Layer 2 of a small transformer language model trained on English Wikipedia (12 layers, counted from 0, width 128).
A neuron adds its activation times its output weights to the MLP's output. To switch it off is to set its activation to zero at one token and run the rest of the model.

Output weights of the MLP neurons that the questions are about. A number n stands for (n - 128) times 0.0032.
n1: 52, 56, 161, 152, 136, 81, 145, 138, 26, 104, 92, 148, 98, 140, 91, 147, 89, 122, 84, 194, 105, 138, 136, 172, 125, 58, 119, 67, 126, 92, 139, 155, 178, 117, 184, 129, 76, 186, 188, 52, 130, 29, 143, 141, 156, 122, 204, 139, 114, 129, 137, 168, 107, 100, 186, 133, 133, 169, 90, 123, 159, 130, 191, 159, 106, 239, 94, 111, 49, 146, 124, 167, 150, 82, 213, 153, 105, 68, 61, 167, 159, 120, 148, 103, 149, 149, 159, 79, 89, 51, 56, 100, 101, 105, 185, 153, 208, 99, 109, 169, 111, 127, 145, 183, 111, 139, 130, 164, 155, 137, 162, 122, 117, 177, 124, 130, 166, 99, 137, 107, 100, 89, 155, 119, 109, 90, 94, 136
n47: 136, 139, 129, 116, 50, 148, 207, 147, 201, 180, 68, 139, 126, 147, 114, 128, 99, 182, 137, 142, 115, 120, 177, 197, 154, 115, 87, 199, 201, 136, 165, 126, 152, 93, 69, 66, 106, 91, 106, 115, 122, 118, 147, 36, 161, 137, 166, 72, 122, 49, 117, 65, 132, 77, 159, 102, 109, 102, 146, 132, 163, 127, 179, 77, 142, 104, 126, 101, 191, 191, 174, 77, 128, 99, 144, 115, 98, 137, 135, 191, 140, 156, 147, 129, 122, 144, 132, 141, 80, 93, 144, 180, 172, 156, 126, 179, 215, 131, 76, 81, 140, 90, 135, 173, 104, 109, 159, 151, 200, 165, 120, 153, 104, 163, 131, 105, 100, 113, 177, 127, 165, 131, 149, 183, 173, 143, 134, 109
n100: 143, 98, 45, 72, 82, 126, 34, 112, 175, 160, 7, 186, 147, 138, 155, 130, 75, 117, 70, 127, 58, 91, 176, 103, 169, 184, 114, 131, 131, 101, 117, 165, 118, 139, 111, 79, 116, 94, 154, 77, 109, 96, 124, 141, 170, 147, 136, 105, 145, 127, 147, 147, 91, 162, 83, 174, 113, 104, 109, 118, 130, 108, 101, 166, 99, 128, 156, 89, 106, 117, 137, 79, 148, 112, 169, 179, 150, 115, 189, 137, 135, 124, 78, 164, 157, 210, 153, 76, 174, 145, 106, 143, 74, 159, 174, 177, 183, 162, 105, 91, 120, 113, 157, 157, 157, 59, 168, 156, 170, 138, 162, 89, 168, 102, 125, 66, 158, 155, 156, 168, 137, 87, 151, 168, 151, 149, 131, 213
n151: 68, 197, 104, 152, 148, 66, 173, 110, 147, 139, 142, 139, 48, 123, 117, 101, 177, 178, 94, 118, 135, 124, 99, 117, 105, 71, 150, 149, 166, 163, 131, 101, 162, 68, 108, 128, 131, 91, 185, 87, 99, 131, 178, 151, 182, 165, 162, 127, 117, 119, 147, 123, 122, 75, 73, 142, 105, 157, 150, 101, 89, 136, 157, 76, 157, 124, 117, 159, 181, 121, 136, 182, 162, 144, 108, 127, 113, 132, 183, 102, 117, 153, 118, 141, 100, 203, 134, 164, 39, 135, 87, 119, 124, 133, 156, 148, 123, 74, 119, 151, 188, 113, 185, 157, 157, 162, 110, 132, 138, 108, 67, 150, 124, 98, 104, 87, 183, 101, 174, 123, 83, 110, 187, 107, 104, 73, 233, 161
n197: 122, 107, 128, 132, 122, 145, 181, 108, 181, 99, 191, 194, 117, 142, 114, 127, 63, 131, 203, 115, 172, 93, 239, 118, 124, 199, 119, 71, 101, 175, 142, 150, 138, 197, 159, 81, 73, 96, 153, 156, 130, 148, 132, 194, 157, 126, 135, 123, 168, 151, 193, 95, 191, 188, 156, 46, 133, 100, 108, 183, 95, 143, 131, 113, 166, 117, 152, 113, 86, 91, 114, 139, 127, 163, 119, 118, 100, 122, 124, 139, 191, 138, 107, 92, 114, 81, 96, 167, 85, 164, 116, 153, 137, 138, 153, 154, 154, 92, 123, 163, 123, 85, 163, 125, 123, 142, 143, 134, 171, 144, 154, 195, 103, 170, 115, 103, 140, 158, 92, 114, 123, 136, 107, 96, 140, 172, 134, 108
n229: 158, 149, 96, 121, 105, 86, 176, 118, 152, 144, 182, 170, 147, 115, 101, 134, 107, 86, 122, 107, 94, 98, 150, 132, 150, 75, 134, 81, 177, 131, 163, 95, 120, 132, 122, 96, 96, 80, 134, 113, 119, 182, 158, 79, 132, 184, 173, 59, 135, 101, 176, 175, 109, 176, 182, 139, 79, 126, 108, 200, 145, 119, 64, 169, 105, 135, 119, 120, 180, 129, 184, 127, 111, 104, 151, 144, 155, 132, 41, 122, 123, 130, 140, 119, 162, 120, 158, 142, 144, 177, 116, 152, 74, 82, 124, 87, 150, 51, 146, 140, 110, 133, 156, 105, 118, 163, 179, 127, 166, 144, 108, 80, 129, 79, 144, 116, 123, 157, 136, 118, 98, 102, 101, 113, 139, 126, 182, 114
n252: 150, 118, 84, 136, 106, 164, 150, 164, 173, 46, 132, 41, 133, 96, 104, 100, 143, 88, 59, 138, 117, 80, 112, 164, 177, 50, 142, 166, 98, 161, 86, 119, 95, 99, 168, 172, 104, 105, 157, 107, 137, 96, 149, 93, 202, 173, 98, 46, 91, 116, 116, 135, 106, 134, 136, 115, 162, 187, 146, 132, 86, 127, 92, 120, 103, 120, 120, 175, 78, 104, 243, 174, 113, 182, 141, 179, 152, 145, 172, 108, 116, 107, 157, 120, 163, 80, 87, 160, 162, 118, 33, 97, 162, 68, 99, 107, 130, 83, 155, 146, 111, 118, 117, 168, 139, 134, 137, 98, 112, 131, 149, 79, 110, 125, 92, 185, 147, 70, 133, 77, 114, 197, 182, 104, 124, 130, 181, 128
n259: 195, 80, 188, 138, 110, 80, 91, 79, 167, 153, 95, 164, 115, 120, 148, 85, 90, 157, 122, 87, 69, 173, 115, 66, 104, 114, 109, 129, 171, 104, 101, 108, 125, 142, 153, 136, 104, 71, 139, 131, 140, 84, 94, 155, 231, 105, 90, 84, 78, 113, 72, 195, 128, 121, 132, 147, 120, 95, 66, 130, 162, 95, 157, 138, 166, 180, 119, 121, 101, 155, 96, 112, 73, 140, 148, 200, 95, 93, 118, 121, 80, 130, 199, 169, 161, 212, 118, 135, 157, 143, 194, 172, 139, 148, 209, 134, 33, 134, 59, 125, 159, 57, 150, 158, 99, 133, 105, 99, 110, 164, 129, 100, 139, 126, 130, 97, 84, 180, 123, 49, 150, 126, 110, 69, 92, 144, 140, 138
n319: 194, 137, 195, 157, 44, 194, 127, 177, 115, 155, 210, 21, 220, 155, 98, 158, 85, 161, 112, 157, 177, 47, 141, 112, 157, 128, 79, 87, 176, 98, 94, 133, 104, 147, 98, 132, 115, 156, 149, 118, 206, 148, 140, 149, 174, 185, 128, 110, 110, 167, 92, 156, 148, 117, 35, 193, 152, 142, 110, 152, 80, 65, 109, 147, 50, 79, 124, 116, 105, 202, 120, 177, 152, 110, 117, 106, 186, 94, 46, 187, 104, 115, 92, 112, 140, 96, 164, 146, 51, 123, 127, 156, 174, 99, 163, 137, 139, 114, 130, 56, 109, 197, 102, 78, 167, 138, 52, 80, 105, 84, 127, 88, 154, 121, 168, 112, 129, 94, 89, 132, 63, 103, 145, 92, 32, 78, 160, 95

Each question names a token from some text and the token that comes next. It shows the activations a of the neurons there, in the order above. A number n stands for (n - 128) times 0.081.

Then comes g, the gradient of the next token's log-probability with respect to the MLP's output, scaled to length 1. A neuron's effect is roughly proportional to its activation times (output weights . g). A number n stands for (n - 128) times 0.0034.

"or ", then "of "
a: 129, 134, 176, 249, 127, 127, 126, 131, 121
g: 146, 133, 108, 162, 140, 98, 95, 118, 84, 133, 103, 141, 100, 88, 119, 114, 92, 119, 104, 139, 134, 88, 101, 154, 136, 139, 135, 129, 153, 198, 166, 181, 106, 106, 133, 107, 156, 144, 105, 151, 151, 119, 119, 112, 132, 131, 139, 61, 136, 147, 130, 155, 129, 130, 108, 176, 189, 164, 107, 129, 127, 119, 134, 129, 146, 146, 116, 124, 112, 151, 118, 97, 140, 161, 190, 186, 105, 125, 95, 143, 180, 134, 156, 136, 119, 154, 105, 115, 95, 178, 153, 129, 179, 114, 83, 85, 145, 117, 107, 124, 119, 111, 123, 110, 143, 133, 122, 121, 111, 128, 84, 184, 137, 131, 141, 122, 137, 105, 123, 117, 118, 120, 75, 149, 87, 141, 138, 156
Switching off which neuron hurts the next token most? n151

"and ", then "the "
a: 123, 112, 179, 207, 128, 150, 128, 127, 131
g: 144, 144, 117, 125, 130, 160, 136, 117, 77, 91, 95, 144, 100, 194, 127, 130, 142, 106, 124, 197, 132, 153, 102, 147, 96, 118, 132, 174, 113, 148, 127, 139, 93, 177, 152, 165, 129, 100, 150, 107, 149, 81, 108, 193, 128, 89, 125, 123, 145, 68, 145, 130, 125, 129, 99, 133, 120, 179, 209, 131, 163, 127, 92, 115, 128, 121, 151, 122, 95, 142, 138, 136, 94, 100, 137, 136, 151, 136, 116, 117, 94, 114, 158, 129, 148, 131, 133, 99, 113, 117, 139, 119, 129, 95, 149, 94, 94, 142, 113, 122, 98, 118, 92, 116, 98, 139, 130, 135, 142, 148, 95, 63, 140, 114, 116, 141, 167, 156, 119, 128, 108, 175, 101, 125, 132, 135, 131, 150
Switching off which neuron hurts the next token most? n47

"and ", then "Pos"
a: 127, 127, 128, 182, 127, 146, 124, 127, 132
g: 98, 85, 109, 77, 93, 90, 105, 146, 164, 96, 166, 151, 153, 115, 139, 129, 93, 153, 145, 127, 162, 109, 146, 153, 131, 125, 106, 94, 197, 125, 105, 84, 141, 142, 122, 92, 131, 149, 139, 143, 119, 121, 124, 119, 169, 75, 131, 53, 130, 85, 156, 85, 126, 143, 132, 113, 141, 107, 107, 124, 109, 164, 134, 165, 140, 141, 115, 95, 125, 155, 115, 111, 99, 76, 123, 124, 112, 140, 127, 155, 190, 156, 145, 155, 128, 118, 168, 95, 174, 99, 86, 160, 122, 113, 111, 118, 134, 137, 89, 103, 103, 130, 145, 101, 154, 94, 92, 128, 114, 154, 155, 102, 108, 157, 114, 147, 163, 145, 108, 133, 119, 121, 134, 114, 123, 128, 104, 143
Which neuron, switched off, raises the next token's probability most? n151

"Att", then "emp"
a: 163, 135, 129, 127, 132, 124, 92, 124, 126
g: 166, 122, 127, 131, 137, 97, 117, 131, 106, 95, 148, 97, 121, 128, 143, 148, 69, 127, 133, 92, 139, 93, 140, 115, 90, 96, 67, 119, 119, 127, 108, 104, 81, 147, 96, 107, 135, 132, 95, 146, 140, 113, 127, 180, 123, 135, 130, 154, 122, 82, 103, 129, 119, 108, 105, 145, 137, 201, 138, 109, 139, 156, 112, 76, 128, 115, 101, 134, 108, 167, 132, 112, 116, 127, 158, 200, 148, 168, 97, 105, 122, 142, 118, 137, 107, 120, 130, 108, 90, 127, 85, 162, 151, 125, 154, 122, 124, 119, 70, 143, 138, 128, 106, 159, 133, 88, 126, 111, 134, 160, 122, 144, 83, 175, 152, 156, 121, 101, 156, 133, 82, 129, 96, 159, 172, 132, 144, 165
Switching off which neuron hurts the next token most? n1

"| ", then "U"
a: 128, 129, 130, 133, 128, 122, 124, 140, 132
g: 108, 99, 88, 132, 136, 151, 138, 152, 116, 140, 136, 187, 140, 144, 136, 135, 212, 128, 151, 139, 101, 101, 96, 132, 135, 134, 108, 132, 107, 164, 127, 166, 136, 153, 102, 105, 147, 156, 109, 123, 134, 109, 153, 165, 104, 123, 137, 197, 138, 159, 155, 134, 125, 174, 140, 104, 106, 115, 145, 131, 98, 121, 106, 120, 143, 120, 94, 125, 129, 120, 146, 139, 122, 133, 123, 135, 136, 81, 144, 177, 108, 124, 81, 120, 147, 129, 120, 174, 146, 130, 190, 127, 189, 117, 135, 185, 103, 109, 123, 118, 152, 177, 120, 104, 218, 133, 156, 110, 132, 84, 139, 95, 137, 123, 155, 124, 101, 110, 144, 139, 132, 138, 166, 142, 134, 124, 159, 113
Which neuron, switched off, raises the next token's probability most? n259

". ", then "E"
a: 129, 128, 150, 131, 132, 126, 132, 129, 127
g: 130, 89, 128, 110, 132, 118, 143, 113, 168, 144, 97, 155, 127, 118, 133, 129, 134, 130, 170, 115, 78, 127, 133, 136, 131, 105, 175, 107, 129, 124, 164, 143, 95, 105, 153, 142, 123, 150, 126, 96, 65, 118, 96, 128, 157, 71, 150, 174, 135, 129, 108, 110, 122, 93, 140, 95, 168, 149, 114, 141, 98, 135, 126, 116, 105, 115, 137, 121, 134, 100, 135, 96, 118, 62, 137, 122, 121, 115, 133, 177, 124, 117, 76, 137, 150, 133, 142, 164, 107, 170, 66, 104, 115, 111, 147, 136, 112, 150, 181, 121, 128, 123, 145, 160, 167, 100, 111, 143, 197, 155, 112, 147, 122, 122, 99, 139, 75, 120, 152, 142, 64, 110, 158, 169, 113, 115, 141, 116
Switching off which neuron hurts the next token most? n100

"was ", then "raised "
a: 126, 135, 124, 136, 126, 128, 128, 156, 126
g: 149, 120, 120, 178, 114, 82, 91, 58, 182, 95, 127, 137, 117, 139, 148, 93, 116, 130, 98, 114, 138, 113, 95, 119, 138, 140, 145, 89, 141, 67, 161, 112, 91, 146, 142, 118, 133, 144, 139, 113, 90, 86, 117, 82, 143, 168, 115, 138, 129, 81, 127, 136, 135, 95, 131, 102, 129, 108, 138, 111, 126, 147, 125, 115, 113, 169, 161, 102, 120, 117, 77, 113, 128, 124, 134, 85, 82, 139, 166, 127, 131, 87, 149, 109, 125, 146, 109, 86, 129, 138, 146, 104, 107, 146, 128, 121, 113, 111, 96, 127, 124, 119, 162, 182, 108, 122, 93, 111, 143, 137, 127, 210, 85, 123, 121, 156, 89, 161, 148, 102, 159, 138, 147, 101, 136, 103, 127, 111
Switching off which neuron hurts the next token most? n259

": ", then "G"
a: 130, 125, 134, 128, 127, 129, 121, 130, 131
g: 140, 91, 113, 72, 152, 166, 155, 138, 166, 119, 124, 114, 125, 110, 151, 172, 138, 139, 108, 122, 103, 104, 68, 130, 97, 104, 100, 108, 105, 177, 96, 141, 115, 159, 129, 133, 137, 130, 133, 89, 110, 138, 120, 135, 93, 107, 133, 158, 133, 117, 126, 139, 130, 141, 114, 157, 154, 92, 114, 97, 101, 129, 90, 92, 104, 169, 100, 135, 157, 97, 178, 97, 131, 159, 136, 154, 143, 122, 144, 125, 138, 116, 120, 161, 111, 94, 131, 157, 107, 148, 152, 104, 83, 78, 139, 145, 119, 127, 158, 142, 146, 125, 118, 115, 148, 184, 174, 135, 205, 126, 127, 61, 135, 162, 119, 119, 128, 122, 136, 134, 128, 170, 169, 91, 122, 97, 110, 95
Which neuron, switched off, raises the next token's probability most? n252